Layer 5 of a small transformer language model trained on English Wikipedia (9 layers, counted from 0, width 128).
Take only the direct path to the model's output, skipping the later layers: a vector added to the residual stream pushes a token's score in proportion to its dot product with that token's output vector.

Output vectors of the tokens that the questions are about. A number n stands for (n - 128) times 0.0065.
"200": 100, 138, 119, 75, 165, 155, 120, 166, 112, 133, 91, 107, 156, 128, 98, 133, 162, 126, 172, 121, 104, 184, 155, 134, 113, 135, 109, 118, 96, 162, 157, 94, 186, 121, 91, 66, 189, 66, 113, 118, 130, 174, 145, 137, 140, 107, 154, 139, 191, 109, 153, 122, 110, 125, 133, 161, 159, 155, 138, 152, 165, 161, 163, 168, 134, 84, 149, 111, 103, 142, 145, 190, 92, 154, 146, 69, 115, 99, 117, 82, 191, 144, 69, 138, 162, 130, 142, 156, 110, 172, 118, 166, 132, 170, 163, 140, 100, 83, 165, 153, 130, 159, 118, 100, 146, 73, 123, 135, 96, 89, 202, 166, 87, 118, 92, 130, 132, 108, 120, 133, 93, 103, 124, 122, 136, 51, 94, 121
"ity": 86, 122, 129, 159, 178, 71, 167, 130, 147, 59, 158, 96, 76, 240, 112, 96, 113, 131, 240, 137, 142, 109, 107, 117, 143, 142, 91, 188, 120, 170, 138, 24, 181, 146, 189, 168, 79, 126, 222, 106, 195, 167, 45, 127, 152, 87, 115, 63, 135, 93, 88, 142, 152, 158, 121, 144, 174, 113, 184, 192, 139, 54, 118, 170, 62, 153, 119, 144, 135, 54, 153, 186, 93, 105, 133, 113, 60, 123, 161, 112, 97, 106, 132, 89, 151, 164, 182, 113, 156, 124, 117, 43, 106, 60, 140, 119, 115, 95, 49, 177, 77, 114, 112, 149, 158, 83, 154, 131, 156, 57, 177, 122, 108, 117, 100, 138, 199, 218, 145, 140, 133, 81, 151, 220, 117, 64, 159, 209
" with": 116, 140, 164, 110, 98, 136, 128, 151, 135, 113, 100, 98, 97, 104, 147, 86, 110, 107, 143, 147, 101, 141, 77, 123, 182, 118, 134, 98, 116, 137, 159, 107, 130, 81, 147, 109, 139, 116, 148, 147, 130, 102, 164, 125, 144, 164, 144, 123, 78, 150, 149, 185, 132, 76, 119, 132, 66, 135, 131, 130, 121, 129, 153, 163, 70, 136, 68, 98, 103, 140, 112, 176, 86, 97, 152, 70, 112, 166, 103, 142, 115, 152, 70, 82, 151, 116, 133, 126, 110, 165, 143, 78, 122, 149, 166, 191, 126, 157, 115, 115, 120, 116, 137, 161, 211, 108, 146, 158, 108, 101, 133, 115, 126, 129, 107, 123, 173, 127, 124, 111, 153, 137, 167, 64, 182, 91, 107, 152
"ion": 100, 62, 116, 139, 165, 156, 163, 153, 172, 105, 121, 121, 221, 158, 88, 105, 88, 149, 158, 91, 172, 93, 107, 161, 132, 104, 82, 167, 87, 134, 139, 148, 151, 73, 155, 79, 156, 145, 189, 142, 175, 134, 69, 146, 132, 197, 135, 158, 160, 113, 140, 117, 97, 158, 88, 106, 138, 91, 118, 214, 131, 66, 82, 112, 151, 159, 84, 117, 185, 80, 128, 173, 109, 123, 147, 122, 87, 75, 54, 160, 86, 151, 123, 77, 133, 163, 161, 109, 140, 168, 94, 122, 99, 112, 130, 81, 123, 91, 101, 139, 140, 179, 163, 107, 128, 108, 72, 178, 91, 54, 162, 123, 162, 96, 102, 137, 173, 118, 99, 136, 125, 136, 184, 120, 63, 34, 80, 102
"ate": 50, 162, 88, 80, 163, 153, 114, 90, 79, 130, 136, 131, 74, 101, 145, 71, 206, 180, 169, 203, 122, 114, 128, 139, 189, 191, 112, 145, 130, 120, 84, 109, 144, 156, 137, 68, 130, 112, 139, 90, 191, 193, 86, 105, 137, 185, 108, 107, 162, 89, 130, 188, 90, 104, 167, 194, 214, 138, 168, 175, 135, 116, 169, 124, 59, 52, 126, 132, 196, 149, 138, 161, 99, 68, 121, 120, 78, 38, 146, 81, 88, 118, 160, 86, 97, 149, 119, 102, 122, 93, 183, 49, 87, 100, 166, 157, 164, 158, 106, 128, 93, 98, 126, 87, 184, 109, 135, 107, 146, 113, 141, 147, 108, 160, 137, 139, 90, 123, 127, 103, 119, 136, 96, 233, 133, 78, 119, 86
"os": 171, 113, 159, 127, 132, 179, 163, 140, 99, 121, 114, 115, 138, 79, 104, 194, 170, 194, 119, 195, 135, 104, 79, 116, 139, 113, 86, 101, 80, 143, 132, 153, 76, 98, 171, 90, 105, 86, 215, 106, 148, 187, 127, 134, 78, 203, 98, 134, 167, 131, 106, 113, 188, 165, 135, 150, 124, 132, 127, 162, 164, 125, 117, 148, 100, 150, 82, 143, 215, 102, 146, 118, 172, 127, 114, 136, 131, 96, 148, 167, 122, 128, 177, 117, 98, 128, 170, 141, 182, 170, 128, 111, 103, 96, 120, 157, 106, 82, 123, 137, 135, 139, 90, 80, 115, 140, 134, 77, 167, 89, 132, 193, 114, 92, 55, 129, 151, 133, 97, 168, 200, 164, 104, 242, 134, 157, 116, 164
"t": 141, 136, 80, 176, 122, 142, 122, 135, 144, 183, 114, 142, 131, 188, 147, 166, 163, 130, 81, 123, 108, 152, 94, 161, 105, 214, 121, 84, 103, 107, 134, 82, 94, 72, 77, 127, 96, 163, 179, 114, 132, 8, 153, 167, 145, 190, 56, 142, 96, 113, 143, 104, 151, 92, 135, 64, 169, 125, 163, 112, 149, 79, 96, 125, 101, 137, 124, 94, 100, 142, 188, 104, 117, 97, 138, 159, 92, 136, 44, 46, 209, 203, 184, 153, 77, 172, 76, 140, 148, 156, 192, 175, 116, 118, 148, 96, 153, 147, 106, 136, 194, 79, 120, 138, 187, 90, 165, 150, 90, 145, 150, 123, 103, 144, 90, 132, 148, 153, 113, 118, 97, 177, 111, 123, 75, 150, 127, 133
"ing": 147, 125, 146, 174, 116, 64, 122, 113, 101, 120, 149, 96, 102, 101, 65, 118, 148, 166, 107, 45, 115, 107, 143, 107, 113, 135, 182, 92, 134, 146, 91, 129, 83, 26, 147, 26, 81, 131, 181, 138, 105, 172, 114, 167, 128, 113, 167, 114, 130, 111, 160, 152, 50, 107, 139, 91, 162, 105, 128, 152, 108, 49, 144, 105, 92, 72, 125, 103, 142, 74, 174, 142, 157, 122, 97, 143, 123, 131, 65, 101, 110, 80, 75, 112, 191, 157, 139, 165, 128, 136, 99, 108, 100, 236, 101, 138, 112, 96, 125, 83, 103, 120, 93, 54, 85, 160, 92, 196, 161, 181, 139, 107, 158, 106, 117, 134, 140, 171, 122, 139, 171, 139, 119, 120, 146, 169, 149, 106
"ost": 80, 157, 166, 74, 194, 144, 153, 99, 93, 104, 122, 141, 184, 115, 134, 132, 137, 202, 125, 151, 134, 125, 89, 91, 138, 125, 87, 148, 152, 183, 76, 85, 59, 61, 168, 68, 169, 161, 212, 78, 128, 100, 172, 157, 107, 205, 112, 149, 169, 94, 108, 180, 130, 202, 153, 170, 129, 124, 118, 191, 134, 94, 128, 123, 79, 166, 85, 109, 144, 65, 93, 150, 91, 130, 23, 131, 148, 71, 158, 154, 201, 190, 186, 90, 147, 44, 169, 207, 109, 113, 187, 130, 115, 89, 127, 108, 108, 111, 133, 124, 202, 85, 138, 60, 93, 139, 118, 79, 139, 131, 167, 210, 80, 79, 103, 131, 111, 116, 132, 131, 104, 79, 175, 215, 150, 100, 124, 149

Each question shows what one neuron of this layer's MLP adds at an activation of 1. A number n stands for (n - 128) times 0.0022.

n416: 88, 65, 135, 121, 186, 139, 102, 139, 78, 98, 94, 147, 105, 139, 126, 132, 164, 171, 92, 173, 117, 106, 96, 165, 110, 166, 121, 143, 66, 184, 85, 110, 114, 141, 145, 88, 116, 173, 63, 150, 121, 110, 147, 138, 81, 129, 99, 110, 101, 149, 107, 170, 145, 148, 148, 138, 149, 103, 103, 99, 175, 118, 173, 136, 138, 116, 74, 89, 135, 108, 158, 135, 139, 109, 146, 107, 122, 147, 169, 132, 138, 156, 135, 131, 153, 130, 92, 120, 79, 145, 131, 106, 134, 157, 137, 166, 133, 145, 186, 119, 111, 103, 110, 162, 154, 157, 109, 155, 136, 166, 180, 113, 108, 138, 147, 116, 142, 121, 142, 139, 112, 126, 109, 160, 138, 117, 115, 106
Pushed down most: "ion"

n175: 102, 84, 123, 159, 134, 123, 99, 132, 100, 164, 150, 129, 169, 102, 109, 123, 133, 128, 120, 176, 146, 151, 110, 117, 138, 142, 127, 152, 76, 122, 95, 126, 156, 153, 150, 144, 103, 119, 146, 149, 105, 179, 152, 140, 108, 81, 131, 161, 140, 135, 139, 161, 116, 118, 152, 94, 130, 157, 152, 170, 124, 95, 145, 168, 104, 159, 121, 86, 131, 129, 160, 115, 111, 107, 135, 95, 113, 74, 89, 121, 136, 63, 63, 155, 169, 163, 84, 153, 65, 101, 138, 146, 150, 143, 141, 69, 157, 100, 156, 100, 100, 93, 98, 150, 143, 106, 138, 112, 161, 132, 164, 98, 110, 166, 150, 160, 146, 85, 130, 126, 147, 131, 85, 166, 132, 71, 145, 109
Which three tokens does it push up most, strongest first? "ate", "200", "ing"

n205: 91, 134, 126, 107, 118, 108, 157, 117, 154, 151, 133, 142, 116, 185, 145, 109, 91, 132, 149, 120, 99, 122, 55, 104, 156, 174, 149, 130, 105, 143, 161, 115, 113, 130, 145, 158, 142, 141, 128, 171, 139, 83, 89, 113, 114, 107, 90, 97, 114, 129, 110, 150, 167, 125, 148, 115, 155, 131, 129, 101, 141, 86, 120, 127, 101, 116, 165, 102, 118, 118, 107, 80, 77, 138, 145, 143, 110, 113, 161, 95, 116, 97, 108, 159, 145, 123, 129, 143, 182, 127, 178, 130, 147, 157, 136, 76, 124, 108, 108, 93, 126, 178, 129, 94, 145, 92, 135, 118, 156, 144, 94, 97, 95, 163, 165, 145, 122, 101, 137, 117, 153, 115, 164, 105, 152, 109, 125, 166
Which of these tokens does it push up most? "ity"

n279: 132, 134, 144, 151, 155, 146, 124, 152, 128, 78, 192, 106, 155, 90, 106, 120, 134, 141, 200, 126, 160, 78, 94, 149, 121, 103, 123, 153, 66, 114, 110, 141, 98, 97, 68, 127, 134, 135, 120, 156, 126, 110, 149, 152, 125, 62, 137, 119, 162, 115, 95, 130, 198, 120, 94, 96, 140, 155, 135, 118, 142, 166, 160, 114, 149, 150, 97, 113, 133, 90, 129, 137, 136, 125, 110, 125, 109, 153, 156, 129, 72, 126, 99, 137, 117, 116, 87, 105, 143, 165, 172, 123, 154, 132, 101, 113, 131, 182, 123, 75, 116, 160, 120, 103, 89, 132, 102, 79, 104, 151, 145, 203, 162, 59, 172, 157, 159, 130, 113, 183, 135, 143, 156, 100, 133, 80, 135, 147
Which three tokens does it push up most, strongest first? "ion", "os", "ost"

n272: 143, 95, 83, 80, 88, 105, 128, 146, 120, 149, 163, 115, 167, 70, 110, 100, 112, 167, 122, 90, 117, 117, 85, 135, 137, 102, 161, 96, 148, 104, 105, 156, 125, 133, 129, 125, 147, 168, 126, 146, 115, 102, 125, 116, 140, 132, 141, 113, 90, 106, 116, 132, 93, 82, 145, 132, 150, 139, 114, 161, 135, 117, 154, 141, 128, 112, 164, 158, 130, 110, 102, 150, 136, 123, 98, 95, 105, 154, 118, 135, 129, 150, 92, 122, 161, 152, 137, 84, 128, 109, 148, 117, 170, 121, 105, 122, 100, 165, 134, 127, 170, 144, 97, 79, 84, 112, 189, 138, 90, 161, 76, 76, 123, 114, 126, 130, 138, 153, 135, 111, 157, 146, 116, 108, 130, 82, 133, 123
Which three tokens does it push up most, strongest first? "ing", " with", "ion"

n110: 107, 139, 186, 105, 65, 150, 159, 124, 129, 101, 175, 172, 149, 111, 92, 145, 132, 97, 88, 138, 97, 94, 126, 151, 120, 82, 92, 132, 126, 142, 106, 134, 92, 145, 114, 141, 121, 185, 106, 140, 131, 144, 152, 91, 155, 92, 152, 72, 185, 149, 123, 182, 109, 113, 153, 118, 118, 126, 99, 99, 141, 129, 129, 110, 98, 130, 124, 189, 107, 116, 111, 121, 159, 96, 97, 141, 139, 141, 137, 130, 174, 114, 141, 134, 135, 113, 113, 138, 130, 121, 149, 85, 108, 100, 119, 163, 176, 144, 115, 113, 141, 109, 108, 126, 70, 137, 154, 145, 141, 118, 180, 170, 120, 131, 80, 61, 154, 141, 159, 139, 129, 114, 135, 114, 94, 151, 142, 121
Pushed down most: "ion"

n215: 130, 143, 109, 113, 155, 90, 101, 135, 83, 111, 133, 131, 107, 125, 184, 111, 194, 130, 150, 99, 115, 126, 170, 130, 115, 109, 138, 134, 69, 152, 116, 154, 189, 100, 142, 105, 138, 106, 117, 139, 130, 119, 98, 113, 103, 151, 175, 142, 148, 127, 176, 131, 162, 125, 135, 143, 121, 120, 102, 122, 137, 138, 99, 150, 122, 135, 121, 136, 74, 159, 159, 113, 151, 146, 72, 152, 111, 148, 162, 95, 108, 151, 119, 117, 186, 95, 80, 174, 141, 108, 77, 112, 121, 122, 124, 123, 170, 140, 111, 131, 100, 131, 113, 92, 130, 90, 130, 150, 121, 124, 161, 124, 116, 86, 94, 114, 145, 167, 114, 50, 108, 110, 130, 108, 145, 144, 124, 93
Which two tokens does it push up most, strongest first? "200", "ing"

n307: 107, 92, 148, 110, 162, 111, 100, 107, 85, 148, 156, 134, 113, 131, 110, 158, 136, 120, 57, 116, 124, 97, 149, 135, 173, 117, 83, 129, 114, 93, 152, 122, 125, 114, 141, 111, 146, 106, 133, 119, 144, 155, 161, 127, 127, 115, 109, 144, 86, 111, 121, 92, 135, 122, 133, 125, 116, 127, 109, 142, 121, 150, 113, 115, 93, 95, 142, 145, 155, 136, 79, 133, 132, 113, 135, 173, 162, 127, 161, 137, 94, 146, 144, 109, 155, 139, 111, 143, 92, 70, 145, 108, 195, 98, 144, 82, 140, 104, 150, 170, 141, 109, 126, 145, 112, 105, 146, 149, 158, 134, 168, 97, 134, 128, 124, 81, 151, 160, 116, 132, 153, 104, 119, 127, 163, 117, 95, 128
Which three tokens does it push up most, strongest first? "ost", "ate", "os"

n223: 171, 88, 155, 118, 97, 150, 107, 139, 119, 138, 128, 121, 167, 80, 135, 150, 105, 183, 138, 158, 158, 100, 112, 140, 120, 62, 148, 139, 128, 119, 171, 131, 94, 104, 123, 148, 122, 135, 80, 121, 162, 131, 211, 134, 89, 133, 97, 143, 126, 147, 154, 122, 164, 181, 109, 118, 159, 164, 177, 154, 159, 156, 141, 162, 135, 137, 116, 145, 122, 138, 150, 101, 144, 145, 92, 183, 123, 136, 64, 103, 122, 113, 111, 157, 154, 143, 177, 114, 123, 159, 120, 126, 122, 127, 98, 115, 124, 59, 121, 137, 160, 117, 124, 104, 174, 155, 121, 142, 111, 139, 145, 134, 137, 106, 73, 154, 134, 119, 152, 154, 135, 167, 143, 110, 105, 144, 92, 142
Pushed down most: "ate"

n495: 128, 135, 151, 78, 140, 110, 126, 114, 143, 76, 157, 94, 102, 134, 136, 114, 80, 127, 112, 98, 94, 100, 103, 159, 112, 63, 134, 100, 134, 141, 90, 88, 172, 174, 132, 119, 101, 150, 119, 97, 162, 127, 101, 167, 119, 147, 96, 109, 107, 152, 148, 119, 138, 136, 155, 123, 95, 130, 128, 133, 94, 131, 126, 99, 101, 107, 143, 114, 136, 86, 135, 142, 149, 139, 160, 179, 129, 124, 140, 152, 193, 165, 97, 102, 167, 122, 133, 74, 90, 128, 110, 98, 83, 119, 103, 89, 104, 94, 149, 121, 132, 133, 141, 61, 147, 139, 150, 119, 99, 154, 200, 146, 152, 104, 103, 135, 81, 173, 123, 165, 138, 115, 127, 130, 118, 126, 123, 132
Pushed down most: "t"

n67: 121, 81, 117, 93, 116, 157, 92, 148, 140, 134, 154, 134, 139, 113, 124, 112, 144, 92, 79, 143, 104, 110, 106, 154, 102, 142, 117, 103, 154, 131, 79, 140, 125, 151, 144, 90, 120, 128, 160, 112, 93, 146, 162, 179, 94, 102, 100, 115, 118, 132, 100, 133, 147, 120, 124, 116, 100, 113, 135, 138, 125, 121, 145, 87, 142, 133, 103, 112, 167, 119, 162, 143, 113, 143, 127, 146, 92, 135, 79, 148, 155, 141, 160, 130, 90, 135, 177, 127, 124, 118, 161, 110, 114, 96, 121, 132, 114, 109, 133, 157, 155, 96, 96, 133, 150, 94, 119, 156, 163, 125, 185, 117, 113, 80, 105, 60, 85, 135, 162, 129, 140, 87, 161, 121, 149, 164, 103, 117
Which of these tokens does it push up most? "ost"

n206: 131, 97, 166, 163, 113, 142, 96, 121, 125, 117, 138, 133, 154, 133, 92, 134, 147, 105, 125, 142, 104, 166, 146, 183, 192, 85, 135, 155, 78, 130, 205, 97, 134, 119, 107, 144, 115, 217, 128, 152, 143, 139, 104, 102, 105, 140, 78, 147, 126, 122, 110, 123, 67, 126, 106, 133, 125, 118, 137, 125, 172, 122, 96, 93, 127, 121, 147, 116, 152, 113, 115, 166, 129, 134, 154, 103, 145, 101, 118, 130, 104, 173, 125, 99, 169, 136, 133, 141, 100, 131, 99, 101, 116, 110, 134, 106, 133, 61, 111, 156, 118, 151, 102, 180, 85, 155, 166, 83, 98, 97, 143, 153, 121, 91, 111, 143, 129, 120, 110, 134, 158, 138, 153, 93, 125, 127, 136, 72
Which two tokens does it push up most, strongest first? "ion", "ity"

n102: 109, 128, 95, 151, 156, 102, 62, 165, 122, 154, 175, 103, 171, 95, 153, 165, 101, 163, 108, 144, 173, 145, 92, 107, 101, 138, 136, 112, 108, 148, 139, 129, 117, 169, 137, 130, 125, 164, 164, 131, 154, 133, 127, 144, 109, 110, 137, 152, 88, 108, 143, 112, 135, 192, 129, 128, 175, 83, 161, 168, 136, 134, 105, 129, 132, 114, 74, 128, 96, 118, 100, 95, 139, 124, 131, 140, 152, 186, 116, 117, 136, 153, 150, 138, 105, 179, 108, 98, 140, 126, 206, 154, 207, 151, 123, 153, 103, 110, 109, 122, 173, 116, 154, 151, 180, 147, 115, 97, 88, 126, 150, 92, 75, 146, 125, 117, 91, 151, 130, 127, 171, 125, 163, 142, 122, 152, 119, 96
Which of these tokens does it push up most? "t"

n435: 153, 126, 150, 168, 120, 114, 104, 128, 81, 119, 120, 107, 120, 124, 119, 147, 114, 134, 128, 109, 100, 143, 97, 124, 166, 82, 107, 164, 125, 133, 139, 162, 118, 96, 149, 143, 142, 172, 118, 105, 82, 151, 164, 135, 184, 130, 157, 100, 161, 122, 130, 85, 146, 153, 148, 99, 114, 102, 157, 127, 154, 159, 119, 118, 96, 142, 157, 107, 128, 90, 126, 176, 127, 148, 158, 198, 127, 139, 147, 113, 121, 115, 147, 116, 159, 107, 130, 100, 100, 83, 108, 132, 188, 121, 143, 161, 106, 114, 121, 165, 149, 97, 106, 86, 144, 81, 173, 101, 119, 133, 160, 64, 135, 161, 164, 63, 151, 157, 147, 163, 93, 118, 81, 151, 103, 157, 84, 126
Which of these tokens does it push up most? "ity"

n226: 112, 174, 70, 174, 148, 130, 104, 104, 119, 124, 90, 63, 175, 110, 128, 113, 81, 116, 147, 158, 118, 184, 131, 124, 121, 123, 161, 122, 118, 126, 142, 131, 126, 141, 155, 176, 116, 151, 105, 125, 143, 147, 127, 159, 137, 124, 165, 85, 109, 140, 116, 105, 171, 122, 173, 99, 160, 131, 120, 108, 110, 136, 159, 130, 119, 139, 148, 123, 106, 86, 184, 85, 101, 76, 134, 122, 170, 125, 159, 173, 85, 83, 141, 159, 113, 139, 80, 166, 107, 131, 116, 146, 159, 133, 122, 173, 162, 136, 106, 73, 136, 145, 123, 153, 161, 122, 185, 137, 76, 164, 110, 166, 116, 162, 131, 134, 76, 120, 109, 89, 132, 89, 164, 62, 120, 125, 74, 125
Which of these tokens does it push up most? " with"